Layer 9 of a small transformer language model trained on English Wikipedia (14 layers, counted from 0, width 128).
A neuron's activation on a vector x is SiLU(gate . x) times (in . x), where the dot is the dot product.

Input weights of the MLP neurons that the questions are about. A number n stands for (n - 500) times 0.00067.
n32 gate: 287,429,424,258,412,667,556,541,456,297,440,323,232,350,596,492,377,488,468,369,579,782,577,445,595,213,722,504,512,444,310,488,661,657,456,477,451,744,589,592,551,417,260,558,528,496,359,500,520,559,547,589,619,330,576,512,552,508,816,476,484,739,564,602,480,636,440,472,306,611,591,666,777,364,464,610,516,648,442,480,639,400,394,580,488,448,595,405,723,300,552,456,468,362,248,548,496,808,815,306,633,429,404,608,265,504,579,492,496,326,654,464,620,468,401,370,488,392,356,488,597,592,378,179,484,547,646,362
n78 gate: 442,473,512,332,624,704,399,248,665,581,523,594,554,675,577,212,539,453,198,473,565,504,500,492,558,469,334,577,600,585,316,27,675,508,415,355,329,570,438,461,523,577,756,734,555,314,636,417,627,451,283,457,415,512,535,481,667,655,515,642,372,515,321,419,643,601,523,574,736,527,542,462,419,535,589,576,492,745,443,608,434,543,542,446,280,535,423,753,550,612,329,539,333,592,640,539,615,542,539,477,453,641,473,616,395,355,304,535,659,673,496,535,414,527,550,700,735,454,388,627,643,318,437,403,566,627,668,565
n161 gate: 660,646,614,392,611,548,381,500,422,566,574,604,369,427,607,393,504,452,515,397,387,411,373,573,562,526,427,496,221,669,438,291,416,507,632,670,504,688,273,463,602,420,485,478,496,341,648,665,537,605,358,459,482,421,356,537,655,270,489,649,485,482,441,364,599,348,507,493,376,647,584,719,617,533,518,449,574,411,504,555,562,507,609,685,283,482,284,547,721,408,360,714,259,540,333,730,489,734,500,573,671,594,629,426,459,519,551,348,692,328,653,416,563,415,676,493,595,441,386,409,461,227,778,470,500,284,382,430
n186 gate: 483,486,680,535,681,514,531,405,602,663,646,461,435,529,524,326,330,532,606,673,534,567,567,538,334,604,337,469,486,531,476,650,521,588,524,513,311,510,570,521,517,555,671,419,381,531,449,443,632,626,654,465,503,606,559,311,619,277,490,620,301,262,692,556,459,570,388,486,556,403,497,706,427,458,434,428,688,528,689,472,517,569,466,444,415,583,583,524,295,566,368,510,364,493,388,283,486,448,632,528,693,770,378,503,698,451,448,405,556,493,586,317,416,583,631,680,693,413,427,679,598,472,613,682,241,462,428,238
n196 gate: 464,368,687,445,270,532,511,326,423,410,367,689,585,757,543,609,285,616,514,396,514,322,325,604,357,493,328,500,367,421,461,616,383,562,421,344,552,669,616,464,429,528,511,486,710,673,465,372,507,595,436,555,511,676,439,407,413,330,500,511,493,514,529,667,418,475,543,486,683,500,450,589,690,594,460,628,615,789,233,550,686,550,571,619,237,249,568,382,550,626,496,514,413,393,601,583,432,475,658,493,304,461,774,374,374,500,461,373,366,618,507,475,304,435,496,683,432,450,471,571,637,637,408,366,500,675,619,514
n208 gate: 629,405,472,391,292,663,524,239,249,664,717,439,559,571,604,673,464,613,381,396,413,640,329,389,297,809,432,575,313,380,468,371,405,472,193,646,414,524,173,464,476,401,259,703,504,588,437,284,812,422,366,472,432,606,480,385,552,548,397,413,532,614,411,761,337,476,492,484,386,675,520,742,675,375,304,662,444,677,356,708,584,564,547,496,386,695,556,548,536,344,572,632,404,456,339,564,619,611,316,611,585,457,452,464,420,637,440,472,604,409,619,349,218,472,440,512,484,356,444,357,547,736,520,436,532,468,647,421
n275 gate: 568,483,668,340,240,379,286,545,534,577,368,599,630,465,483,578,520,630,493,258,507,500,517,302,409,595,581,721,362,389,467,563,427,524,614,643,500,470,554,588,627,417,575,329,541,612,705,345,503,619,357,558,534,380,463,704,415,351,440,413,714,325,398,423,460,395,459,551,555,537,604,396,433,785,419,274,530,666,743,520,601,503,670,503,610,550,741,470,665,537,632,513,497,450,388,408,513,570,379,480,619,397,608,314,436,446,453,446,355,440,483,443,551,379,607,536,517,517,578,400,595,304,603,422,415,453,468,463
n324 gate: 476,523,537,315,730,540,463,455,527,493,612,288,369,376,768,568,598,507,674,493,493,329,686,547,611,429,463,436,601,578,446,500,477,712,679,405,719,493,558,453,557,550,558,424,367,632,629,521,327,427,500,606,497,510,473,473,493,388,520,386,456,460,425,426,645,429,735,432,383,776,450,624,561,534,514,473,609,681,474,382,686,622,457,442,455,332,446,339,794,585,592,551,422,500,602,538,554,470,649,574,497,513,459,497,398,312,443,432,446,359,430,392,411,334,497,386,554,751,429,661,566,334,597,326,726,655,484,608
n32 in: 239,588,422,605,674,234,563,581,369,544,478,470,628,503,593,698,467,489,570,663,489,475,541,242,718,415,448,471,430,504,504,602,335,706,467,536,367,608,481,474,301,526,537,449,582,422,475,583,345,308,259,624,541,297,318,408,597,489,695,478,489,307,481,177,485,373,597,556,492,522,467,581,611,620,652,416,363,444,493,474,555,422,650,671,387,386,327,298,433,441,344,707,418,309,616,705,474,368,585,500,623,504,422,455,656,350,529,242,593,441,339,426,481,367,548,479,212,470,262,415,356,478,609,578,455,500,640,415
n78 in: 636,649,504,508,589,277,473,811,371,492,581,531,477,511,612,613,670,426,362,585,573,455,610,523,531,589,646,347,423,388,285,704,622,527,596,541,671,554,574,736,527,550,372,243,539,570,504,748,550,625,744,363,327,661,454,535,749,535,462,351,481,568,527,383,238,255,675,484,539,427,454,619,488,348,743,393,461,516,647,554,469,546,481,341,661,458,750,592,593,364,624,527,651,772,352,675,738,458,674,427,410,534,667,651,705,438,569,391,426,546,462,558,399,593,527,567,554,751,465,634,651,612,559,488,473,592,329,700
n161 in: 416,496,466,592,466,511,565,558,535,428,531,538,353,579,386,523,325,335,556,546,398,297,500,534,599,538,496,319,538,591,636,399,444,650,614,416,465,454,304,306,466,500,99,708,435,347,537,659,557,683,301,500,549,280,363,240,527,320,417,350,435,642,534,334,720,481,427,462,600,561,228,564,553,335,682,657,771,381,444,492,701,508,601,473,407,390,224,470,656,610,241,352,447,398,687,534,338,413,382,553,508,388,538,367,542,446,685,699,500,658,598,678,642,458,576,511,420,458,473,598,370,428,651,393,416,326,636,647
n186 in: 464,536,395,650,572,442,551,698,434,478,221,489,668,554,724,493,561,562,593,767,343,528,419,572,626,623,493,668,543,777,550,433,578,555,439,451,474,323,529,417,453,568,511,684,675,525,571,334,489,695,589,354,328,126,583,686,373,515,389,393,442,613,355,483,410,489,500,489,309,773,593,486,425,562,637,347,551,674,468,486,532,641,596,496,397,597,460,532,442,601,793,623,627,622,413,540,525,486,634,428,697,525,457,420,243,515,615,340,464,471,486,360,540,543,364,410,335,536,580,708,394,536,375,318,423,626,514,554
n196 in: 595,450,496,828,620,529,518,621,530,547,588,507,348,483,423,386,522,618,507,460,363,542,544,380,300,332,595,341,391,536,283,604,320,367,289,539,642,368,401,489,406,532,500,539,533,537,464,366,638,661,482,245,725,570,434,768,346,570,518,522,639,675,474,465,584,599,474,482,526,239,677,424,620,485,657,579,394,379,329,424,384,500,439,387,415,228,446,572,613,445,584,595,522,547,452,394,344,637,609,319,636,374,277,471,723,334,435,666,398,674,601,587,599,474,297,304,431,412,580,612,511,376,474,328,655,388,517,402
n208 in: 518,704,685,610,493,341,599,322,702,670,453,654,665,428,235,416,601,390,504,489,665,585,386,359,478,627,381,651,308,431,493,454,554,408,688,371,362,518,200,446,619,428,573,461,621,558,351,629,373,393,389,386,633,496,641,450,482,442,597,561,307,610,533,438,525,471,562,248,585,525,691,417,587,467,572,507,467,606,390,514,587,525,364,416,666,399,590,439,525,642,235,667,405,324,675,537,410,579,337,464,489,521,485,416,282,610,363,288,522,424,339,475,544,696,604,587,572,689,431,378,652,569,404,402,328,651,350,597
n275 in: 608,343,434,287,694,359,403,628,318,214,427,441,500,591,545,469,614,448,517,745,503,584,489,407,445,451,731,249,445,424,459,615,394,811,483,363,632,438,682,351,548,671,469,507,312,351,354,571,783,517,490,538,466,560,462,500,427,455,617,445,528,398,465,710,438,410,423,535,595,318,294,353,469,385,320,452,445,455,315,448,534,517,633,521,451,610,514,503,372,555,462,528,528,538,622,719,600,572,438,606,395,459,472,379,361,315,583,556,368,424,503,445,584,580,455,497,386,524,268,582,389,452,563,580,531,600,282,493
n324 in: 544,422,666,256,626,403,551,585,588,338,536,733,721,402,338,565,633,529,568,313,339,612,522,418,486,384,579,450,439,460,439,528,482,566,529,358,456,345,453,619,582,500,529,465,445,778,564,449,327,631,468,394,432,423,352,597,580,486,382,543,384,712,645,469,299,522,558,504,419,568,665,507,274,776,532,440,507,221,546,453,644,486,656,688,449,572,410,750,316,518,370,558,533,393,340,460,575,364,583,475,551,454,514,565,525,449,536,533,297,536,586,192,420,547,411,469,665,374,500,339,848,583,632,652,500,432,615,432

Each question shows a token from some text and the vector x that enters the MLP there. A number n stands for (n - 500) times 0.012.

"),": 599,520,475,573,487,525,455,507,553,408,456,535,514,777,523,508,603,456,491,549,506,409,554,574,453,698,405,457,348,484,572,635,446,492,416,291,484,534,715,501,571,509,480,647,577,459,401,515,482,522,483,598,455,504,558,426,431,388,523,550,462,651,494,559,679,399,525,533,393,496,509,401,539,394,593,470,546,436,456,448,468,476,430,479,384,422,491,544,549,630,493,405,634,469,514,395,509,465,605,477,421,454,540,394,382,526,483,594,630,473,518,468,599,520,659,377,500,506,299,547,458,498,555,354,551,495,559,583
Which two neurons fire most, strongest first? n196, n32

" Hu": 504,557,457,409,489,417,576,724,183,476,517,562,593,505,397,546,533,574,526,570,707,491,588,421,505,503,604,425,529,327,499,684,395,575,503,384,541,451,657,638,441,584,541,558,498,393,572,457,570,643,494,403,503,483,520,427,593,492,457,585,619,522,626,500,383,367,434,536,550,535,447,632,466,543,436,390,518,404,489,351,427,571,466,449,504,316,512,613,491,504,415,562,627,515,407,595,602,523,569,540,517,576,648,549,583,588,320,370,581,514,445,362,372,607,501,331,472,557,446,636,573,418,620,559,391,430,466,384
Which of these neurons fires most? n275

" 4": 520,654,246,571,487,513,545,552,436,451,486,443,515,581,540,510,479,536,339,456,622,491,443,651,426,390,435,574,510,485,520,412,592,541,559,442,564,440,582,552,580,372,555,686,516,567,421,522,464,619,467,515,424,522,327,627,382,614,437,442,447,344,533,460,595,621,439,531,544,389,527,545,517,442,409,623,490,474,639,407,373,422,398,308,609,569,573,517,568,627,303,352,401,416,534,536,438,562,555,414,456,492,643,526,546,541,586,463,502,496,600,506,570,546,607,280,637,501,591,438,506,299,467,422,387,530,630,485
Which of these neurons fires most? n324

"|": 634,449,580,543,419,471,605,520,642,487,314,550,460,737,549,569,311,599,317,377,535,566,563,435,502,537,484,532,615,562,492,496,521,400,577,500,399,444,541,423,469,454,453,348,508,624,511,522,552,340,477,463,570,451,523,457,500,499,453,388,495,520,551,639,560,502,391,445,532,438,468,541,539,591,495,372,491,518,409,561,641,526,534,388,524,505,483,589,531,442,461,393,465,574,654,506,594,541,491,395,551,443,509,483,484,519,457,563,488,480,433,509,582,528,460,364,418,440,574,534,334,515,529,430,628,454,452,356
Which three neurons fire most, strongest first? n196, n324, n78

" |": 629,385,571,551,656,434,428,422,386,396,441,462,284,730,473,373,472,480,524,492,572,528,496,581,541,495,525,458,603,428,527,522,448,515,482,559,590,663,320,447,495,343,431,536,567,448,481,566,495,563,492,513,588,472,558,361,542,466,452,509,566,638,461,537,533,587,519,533,545,478,561,453,496,615,394,383,467,594,539,520,563,548,514,450,522,533,363,469,472,525,499,508,592,480,408,297,474,487,567,467,475,547,465,616,580,550,471,611,537,610,538,423,341,535,553,293,393,553,683,516,550,528,349,704,401,536,605,624
Which of these neurons fires most? n275

" the": 576,496,489,549,433,582,556,589,534,490,517,601,547,847,538,498,421,499,666,506,428,487,460,333,465,488,597,481,412,557,404,540,490,527,505,548,524,573,534,442,521,499,548,526,443,410,453,449,497,436,537,463,551,561,552,578,510,587,532,532,446,496,338,479,427,531,522,427,436,413,421,429,559,422,487,499,484,560,427,384,554,624,502,446,463,493,491,506,512,466,464,450,568,469,521,523,518,509,505,475,527,466,513,539,547,479,561,507,523,351,538,498,499,523,623,637,388,509,493,517,368,415,646,601,552,459,532,586
Which three neurons fire most, strongest first? n196, n324, n161

"o": 555,472,399,444,669,354,522,662,575,465,399,554,483,599,581,572,476,544,507,433,571,397,540,346,536,586,485,499,375,451,519,525,439,551,438,443,587,542,551,458,418,439,387,538,498,637,601,391,524,514,603,364,541,584,558,501,552,562,488,530,505,401,598,369,429,490,426,260,545,538,531,573,535,454,481,569,658,404,514,495,419,609,513,494,503,318,584,500,571,491,427,565,553,504,616,390,495,533,545,607,453,518,573,485,329,550,385,648,621,605,485,543,421,640,419,299,694,633,569,550,470,416,720,553,518,614,573,587
Which of these neurons fires most? n324

"uff": 521,583,593,733,612,391,615,668,395,374,549,385,601,429,417,537,567,277,634,419,601,395,375,527,630,537,413,519,568,545,434,517,424,429,534,459,456,524,651,457,489,474,529,547,553,406,468,774,529,503,492,351,594,251,603,434,529,425,512,638,577,603,496,459,454,524,475,313,545,567,583,449,416,605,602,426,488,448,573,573,455,510,437,422,498,568,504,534,377,384,541,404,490,560,533,382,396,506,662,738,502,490,464,473,454,489,460,711,507,355,473,554,351,484,495,354,679,502,655,558,425,295,495,432,550,494,503,419
Which of these neurons fires most? n275

"ed": 767,493,511,511,549,557,675,465,489,325,369,500,626,602,459,445,625,638,343,414,593,312,472,388,443,428,386,400,642,512,460,538,325,612,480,437,518,541,450,427,671,514,376,710,486,562,618,455,621,497,470,364,598,619,549,436,376,377,485,448,564,461,383,510,584,659,344,550,451,427,463,499,354,548,488,409,483,484,598,611,538,477,502,364,506,664,604,545,550,531,511,302,717,444,503,587,457,480,539,426,522,392,516,544,386,348,527,570,474,540,642,377,514,646,412,555,653,513,579,458,695,492,478,580,435,458,537,453
Which neuron fires most, and how strongly? n275, at about 1.3

" b": 523,443,499,528,420,601,483,724,542,496,467,520,372,481,471,575,506,556,412,544,545,386,469,531,384,408,481,508,577,458,548,748,555,451,437,565,440,391,310,498,473,554,470,606,499,543,493,535,605,462,375,588,605,471,608,603,631,421,598,555,568,462,349,553,488,521,366,390,727,366,291,556,481,480,477,592,587,566,467,388,490,526,541,302,626,406,523,521,553,439,547,575,387,418,644,489,373,324,362,406,563,553,468,427,463,587,508,308,434,624,569,331,439,434,424,394,497,527,325,403,407,509,396,438,645,512,421,537
Which of these neurons fires most? n196

" and": 534,629,410,555,653,512,549,496,546,361,502,467,608,684,440,559,502,459,756,476,329,320,480,489,407,496,484,525,415,441,641,467,456,492,437,330,517,488,641,493,503,591,452,569,537,380,477,572,528,364,555,561,516,410,337,446,390,564,410,466,437,550,463,545,508,342,576,380,407,457,524,587,484,483,396,417,492,505,488,509,553,605,654,381,432,599,379,494,520,700,444,394,474,563,377,493,499,501,516,596,571,524,497,503,597,581,470,439,645,459,575,511,413,621,502,345,449,503,347,470,473,426,684,538,483,557,540,522
Which of these neurons fires most? n161

" s": 578,441,371,561,516,493,588,729,557,431,549,617,499,553,559,474,413,536,521,477,330,425,343,451,533,420,662,547,364,574,500,762,545,521,420,420,366,491,519,566,438,578,503,480,598,672,542,385,511,500,551,479,543,692,503,536,467,528,500,471,386,411,568,564,560,353,417,636,604,306,493,442,393,452,415,514,599,625,502,563,585,545,460,341,714,568,437,478,459,551,447,505,311,420,527,426,431,424,595,500,502,341,454,429,496,466,559,581,492,508,489,594,382,667,581,449,428,490,411,515,544,421,468,533,395,475,372,615
Which three neurons fire most, strongest first? n196, n275, n32

"add": 589,476,534,612,563,384,602,683,279,317,534,519,545,463,353,449,372,306,574,397,483,372,511,657,542,531,445,570,471,456,489,550,452,378,490,592,456,535,609,596,532,483,501,631,618,387,546,616,573,468,463,247,402,568,474,431,519,503,540,618,596,563,377,411,510,525,532,490,694,618,589,430,442,415,574,454,494,409,439,557,360,502,558,325,497,342,485,351,421,501,445,532,470,551,564,411,425,389,680,609,492,405,593,416,522,518,548,600,646,640,411,553,632,597,526,416,637,606,679,618,515,406,490,476,495,503,425,572
Which two neurons fire most, strongest first? n324, n275

"a": 593,507,611,509,476,457,514,652,499,429,366,595,447,643,582,570,490,555,399,415,518,294,477,574,545,495,567,493,504,616,530,419,527,545,388,285,717,561,486,562,583,498,395,597,518,579,592,463,540,510,468,504,616,739,511,547,509,497,432,510,540,482,712,378,454,463,488,353,606,454,509,515,525,535,550,519,585,505,491,491,469,515,504,498,473,453,492,522,527,429,470,518,472,429,555,498,434,591,501,688,471,508,513,530,519,539,424,511,540,486,549,582,534,543,499,311,386,566,507,664,577,386,634,453,573,622,587,590
Which two neurons fire most, strongest first? n196, n161

" east": 599,466,506,768,324,609,511,605,493,434,640,438,535,674,500,346,465,449,356,351,399,329,463,509,446,499,628,316,486,499,484,638,496,495,392,482,463,524,527,456,528,522,557,539,418,298,413,558,518,558,423,414,407,459,389,455,562,522,437,379,484,548,560,469,517,538,415,458,686,444,591,518,555,383,638,477,440,432,528,518,446,602,563,462,641,379,648,499,358,584,476,419,305,485,448,387,549,549,492,748,480,468,550,500,441,514,620,313,552,512,353,576,574,327,533,478,335,621,347,598,501,515,524,664,403,443,500,523
Which three neurons fire most, strongest first? n324, n196, n208

"BC": 545,509,435,502,618,537,567,582,504,539,421,654,522,622,515,487,346,450,438,476,578,353,526,617,522,442,501,652,469,534,495,453,439,444,483,419,408,454,591,364,544,465,627,563,675,484,487,389,421,628,299,443,531,683,502,600,585,488,288,385,478,393,588,369,353,569,453,567,615,447,602,454,428,496,519,684,446,399,605,423,414,435,458,409,506,472,515,395,521,589,300,550,620,543,568,317,425,440,464,647,570,413,649,511,532,503,587,365,408,536,534,594,595,469,603,416,654,520,557,569,409,284,506,462,540,484,510,529
Which of these neurons fires most? n196

"ights": 535,497,614,573,518,516,614,663,670,474,491,493,541,630,516,474,486,429,413,514,482,312,326,590,533,574,482,515,474,528,459,399,473,481,530,286,488,444,465,594,527,507,550,459,634,574,547,592,533,519,373,471,541,634,451,605,603,490,523,501,673,490,561,351,509,524,438,456,427,441,539,492,421,549,621,556,616,340,543,474,429,543,425,632,434,414,418,487,481,575,368,360,410,390,551,472,538,472,515,549,474,460,516,560,619,480,552,579,394,403,654,545,500,464,645,374,450,485,463,590,520,405,549,548,394,604,539,590
Which neuron fires most, and how strongly? n161, at about 2

"ing": 619,527,482,387,600,564,575,488,500,506,526,447,513,690,519,392,376,618,411,538,690,310,595,523,452,435,434,468,497,302,354,459,408,398,481,370,452,432,545,572,663,583,570,575,662,605,677,513,559,641,445,442,479,664,467,594,506,503,531,563,633,417,478,432,423,540,438,469,466,418,614,499,497,464,569,434,506,568,583,325,336,565,523,436,460,698,510,546,494,492,455,414,547,385,552,415,565,497,527,456,504,374,518,646,535,381,532,550,408,544,646,472,435,432,432,499,550,540,561,468,544,463,465,589,498,702,601,537
Which two neurons fire most, strongest first? n78, n196

".": 536,407,524,469,573,641,464,458,664,556,486,461,394,540,602,441,602,368,408,505,506,388,541,552,537,503,407,543,526,759,515,546,518,440,409,452,617,498,487,581,492,524,377,638,495,447,373,474,524,495,470,470,438,504,500,526,460,502,490,501,501,608,311,713,494,524,552,540,516,496,307,448,550,435,500,535,555,509,610,531,317,537,430,535,547,601,441,544,587,530,216,530,426,480,376,499,476,509,641,558,478,493,454,438,410,506,487,540,497,463,452,493,527,522,484,315,388,549,462,421,438,493,572,419,533,560,561,445
Which neuron fires most, and how strongly? n161, at about 0.54

" m)": 504,547,525,633,540,416,444,532,584,557,325,503,560,714,563,498,473,511,309,516,556,342,505,487,435,467,449,505,465,545,373,608,533,468,336,285,425,479,422,608,466,567,495,519,537,463,478,398,634,631,534,581,460,529,549,455,446,417,493,512,336,569,564,468,426,483,455,544,603,527,437,443,532,440,607,467,500,354,574,575,549,559,561,527,535,399,378,641,517,545,385,343,455,385,459,510,510,652,514,503,469,558,513,276,529,544,505,519,509,504,389,468,476,383,668,366,458,572,471,551,543,534,520,476,350,385,581,637
Which three neurons fire most, strongest first? n196, n78, n186

"y": 639,440,605,587,555,481,505,522,643,434,522,525,571,721,595,230,555,553,394,493,476,348,488,598,487,527,487,526,373,523,498,478,397,465,537,450,584,592,639,590,500,539,463,560,464,461,650,506,416,538,341,366,596,715,514,558,617,585,515,541,535,439,634,410,424,624,552,513,533,512,575,519,595,440,480,495,397,442,467,564,489,514,509,531,469,326,613,606,469,723,582,542,524,350,407,443,490,506,464,589,411,412,435,561,539,495,429,628,429,572,634,547,360,494,602,466,440,640,424,520,500,440,539,435,652,589,564,561
Which neuron fires most, and how strongly? n196, at about 3.3

"in": 477,505,557,590,588,345,531,610,585,445,453,539,497,507,595,534,406,587,485,537,470,504,567,392,535,482,550,402,431,564,594,671,500,658,431,633,748,235,464,735,521,575,513,357,475,391,439,522,461,593,694,388,542,541,561,493,492,438,484,611,496,420,577,504,476,350,493,653,424,557,515,485,458,279,489,488,538,573,540,412,449,495,516,171,422,333,331,518,451,354,604,443,553,501,370,438,467,383,781,292,722,546,651,715,623,733,470,461,408,581,454,562,690,567,518,519,577,398,596,587,556,414,520,505,374,545,499,468
Which of these neurons fires most? n186

"w": 595,454,553,550,323,362,595,512,473,506,585,534,418,520,379,616,554,477,540,538,548,455,427,418,477,525,710,614,607,464,497,612,489,459,479,538,505,616,205,462,509,384,650,278,512,536,502,411,496,480,565,467,559,491,606,604,514,315,373,611,452,523,567,533,344,620,411,690,498,476,598,705,499,481,567,521,498,587,510,361,440,561,648,476,404,660,705,485,648,537,561,607,505,402,502,436,534,572,659,501,366,374,551,489,406,704,659,569,581,710,433,525,578,682,310,580,376,637,410,594,520,510,257,689,356,585,479,593
Which two neurons fire most, strongest first? n208, n161

" far": 480,605,680,581,473,456,530,577,466,425,489,474,688,578,476,559,452,544,476,525,359,285,507,409,491,471,544,393,456,520,601,616,332,580,615,490,472,589,491,628,554,535,429,539,549,370,518,307,496,559,452,461,484,478,504,432,627,551,348,481,379,540,466,511,482,478,320,617,561,589,517,580,486,452,272,405,488,434,528,322,505,521,592,419,406,474,534,525,294,709,554,345,251,440,338,445,498,567,382,583,396,456,533,560,486,443,553,316,478,501,310,543,564,351,578,592,480,566,292,434,537,538,608,815,354,350,501,518
Which two neurons fire most, strongest first? n275, n161

"u": 594,521,524,494,662,447,450,511,403,506,703,342,547,493,585,642,529,529,471,655,475,429,403,496,598,564,688,258,572,450,571,594,388,484,337,569,724,453,586,603,373,530,441,453,623,464,418,267,617,612,697,244,545,518,384,421,634,662,382,530,541,611,628,540,576,439,575,434,308,604,735,574,486,650,458,452,531,656,518,427,512,447,440,365,451,518,513,646,433,411,496,453,676,486,570,527,467,451,661,498,468,489,583,511,332,467,407,486,506,661,657,311,390,628,458,497,549,542,325,496,556,320,611,529,475,571,466,372
Which two neurons fire most, strongest first? n324, n186

" four": 629,505,521,491,348,446,736,495,382,350,347,479,541,698,564,495,508,550,524,376,569,359,497,392,500,515,460,490,408,444,597,416,589,346,632,493,543,478,593,646,319,463,522,595,498,556,573,558,410,639,451,505,538,486,477,493,594,732,320,331,433,325,527,526,642,643,350,467,447,505,460,583,534,411,555,624,595,614,494,518,535,623,466,323,599,449,421,492,621,572,459,427,505,552,460,346,485,489,464,495,600,453,594,532,517,706,528,604,477,477,431,455,574,494,496,441,359,474,708,505,464,544,536,305,391,400,508,554
Which neuron fires most, and how strongly? n324, at about 0.24

"s": 559,518,396,559,436,594,485,649,631,501,464,504,514,626,467,514,417,453,391,325,467,377,286,446,623,571,509,471,562,594,528,372,407,510,489,306,445,497,403,537,471,403,457,485,579,541,608,676,599,393,379,540,515,475,571,414,547,452,526,463,675,496,454,437,471,509,503,448,508,333,438,530,533,574,486,452,562,400,494,485,536,574,376,588,499,445,442,481,495,523,411,405,455,373,516,488,417,514,574,485,401,514,485,437,438,492,369,572,397,502,532,523,560,528,486,221,445,407,531,577,577,466,428,333,356,553,574,546
Which two neurons fire most, strongest first? n196, n161

"fer": 452,568,568,365,418,477,615,672,401,466,526,411,495,524,576,535,356,439,461,601,505,285,448,578,477,576,433,397,468,675,423,482,282,528,600,394,604,502,402,446,527,472,428,534,614,546,491,469,496,497,387,553,596,441,554,549,406,441,594,465,523,477,403,366,632,396,477,529,527,455,496,463,436,545,548,501,504,374,537,562,589,576,338,368,473,431,411,502,405,537,486,582,418,565,573,403,435,602,506,541,431,447,431,686,517,434,529,485,568,485,597,653,638,464,650,354,396,692,594,603,391,418,504,457,342,446,502,554
Which of these neurons fires most? n161

" I": 549,548,437,480,497,603,384,702,539,554,565,576,551,473,400,348,415,702,589,620,553,549,532,510,569,455,340,333,651,503,490,673,617,550,447,473,474,468,570,657,559,425,507,436,542,702,390,720,513,557,476,469,480,418,499,478,499,556,389,328,522,517,472,505,446,560,465,444,447,606,425,563,680,495,447,517,438,531,509,384,609,543,489,411,537,529,504,528,590,627,474,560,410,451,424,507,440,336,394,538,437,542,555,448,443,357,513,427,597,691,628,460,406,543,714,262,569,622,417,557,458,489,451,359,344,530,472,476
Which of these neurons fires most? n186

"f": 615,543,413,649,445,331,549,726,498,450,473,361,423,436,403,496,552,469,578,641,562,442,511,619,508,519,381,500,428,689,571,595,454,487,484,487,482,423,489,612,549,613,500,504,652,438,365,660,580,661,536,559,451,442,503,538,427,556,556,429,346,505,418,394,451,535,574,382,593,554,602,509,469,521,480,478,506,282,422,593,478,422,543,669,520,479,537,401,397,556,553,514,394,556,407,446,381,406,638,598,455,486,393,535,518,539,550,642,515,407,539,302,347,533,537,405,494,457,605,535,520,324,616,430,394,397,502,304
Which neuron fires most, and how strongly? n186, at about 1.9

" P": 661,393,225,452,486,451,431,686,383,370,488,463,520,531,659,441,546,578,484,508,459,671,426,446,582,516,324,462,542,569,577,613,467,471,572,560,484,489,409,465,406,386,453,426,512,590,485,592,518,518,452,397,564,404,653,518,350,574,370,530,638,370,494,539,381,432,489,473,620,429,405,589,632,525,380,389,422,484,528,407,495,378,512,433,675,614,505,540,352,449,675,475,510,399,470,546,556,404,613,577,548,490,391,551,536,492,542,454,547,636,568,531,425,516,564,304,476,514,516,397,450,451,261,452,544,618,463,491
Which neuron fires most, and how strongly? n161, at about 0.51

"pen": 428,597,629,631,580,341,617,696,557,516,508,472,577,446,475,486,432,206,500,622,434,317,459,579,597,646,453,546,458,607,426,544,278,527,423,431,517,472,613,650,603,491,496,600,558,459,599,457,466,474,381,545,572,449,587,433,410,524,570,552,561,559,476,384,682,446,380,412,423,560,350,473,473,537,469,481,595,460,549,585,468,509,488,481,491,478,493,405,461,473,518,407,612,437,424,455,443,542,496,513,475,457,521,402,552,384,526,672,448,517,519,523,682,626,495,298,424,580,610,505,436,408,519,476,459,390,505,476
Which two neurons fire most, strongest first? n161, n78

"ran": 406,482,607,388,500,586,449,535,553,524,257,529,582,484,339,487,559,422,547,492,467,472,484,398,558,503,511,451,516,322,462,637,360,497,460,565,515,492,493,485,359,545,387,589,651,379,632,285,434,627,473,232,458,675,715,524,558,349,765,436,442,593,586,489,685,426,306,691,479,557,374,676,539,491,415,316,512,527,586,485,639,589,727,529,461,473,604,478,380,527,534,564,708,630,563,519,445,489,566,469,531,538,521,527,495,486,623,541,418,617,484,360,384,644,601,434,501,629,357,482,579,586,588,654,494,328,492,368
Which two neurons fire most, strongest first? n275, n186

"ch": 419,542,472,453,492,524,567,552,476,380,555,410,601,615,497,472,450,493,384,543,620,327,492,606,383,586,470,540,539,444,506,550,388,330,480,423,605,486,477,472,573,646,588,511,556,550,653,436,534,530,329,536,407,409,499,522,275,568,489,381,559,586,546,356,476,598,495,596,550,342,545,498,396,485,505,399,394,498,546,601,395,488,332,521,478,562,582,637,470,657,409,534,315,484,602,421,537,600,654,623,658,401,534,438,655,529,577,446,418,522,589,580,480,530,596,339,471,472,486,590,507,359,401,516,451,566,481,490
Which two neurons fire most, strongest first? n196, n208

" Long": 367,420,705,499,437,463,567,727,634,441,466,596,653,529,544,454,349,559,517,474,524,419,568,461,355,513,501,429,554,642,370,637,400,543,461,368,453,414,482,582,465,450,503,373,464,396,531,510,575,571,409,411,398,293,569,484,733,460,331,393,560,542,540,467,519,518,333,425,560,710,504,511,491,596,413,447,506,422,500,517,497,482,588,413,563,575,500,560,416,474,433,340,660,551,509,422,527,414,503,463,625,400,555,545,478,405,426,476,489,547,426,602,629,676,466,289,497,493,582,543,458,390,331,624,468,335,467,436
Which three neurons fire most, strongest first? n186, n208, n32

" including": 646,502,489,469,504,427,562,611,444,516,380,429,479,794,533,573,472,441,536,404,473,309,536,481,400,563,379,594,498,474,487,423,619,396,569,279,424,533,609,449,614,534,529,610,563,550,470,463,526,551,486,536,369,440,455,503,529,580,575,586,592,475,509,581,367,461,403,487,469,503,485,472,654,516,543,586,532,460,469,395,518,576,488,422,458,547,606,549,578,461,488,461,507,557,510,468,519,464,592,511,477,596,524,425,531,453,547,608,541,542,596,383,467,457,555,451,563,518,467,511,533,433,472,510,457,349,489,502
Which three neurons fire most, strongest first? n78, n186, n32

"less": 319,510,647,354,534,359,498,497,336,610,434,422,602,534,663,532,734,669,499,574,527,393,483,444,491,440,461,392,361,527,545,513,530,421,485,426,392,548,534,602,602,498,399,416,541,409,480,514,643,425,542,534,465,350,466,418,535,566,635,586,377,475,590,605,384,575,105,710,499,391,610,437,429,362,471,475,649,260,624,686,427,564,590,369,606,399,675,481,497,642,479,651,516,371,218,561,540,628,639,522,535,502,434,465,394,499,420,525,538,481,429,516,585,580,533,479,518,418,382,495,493,519,493,475,414,467,494,567
Which neuron fires most, and how strongly? n32, at about 1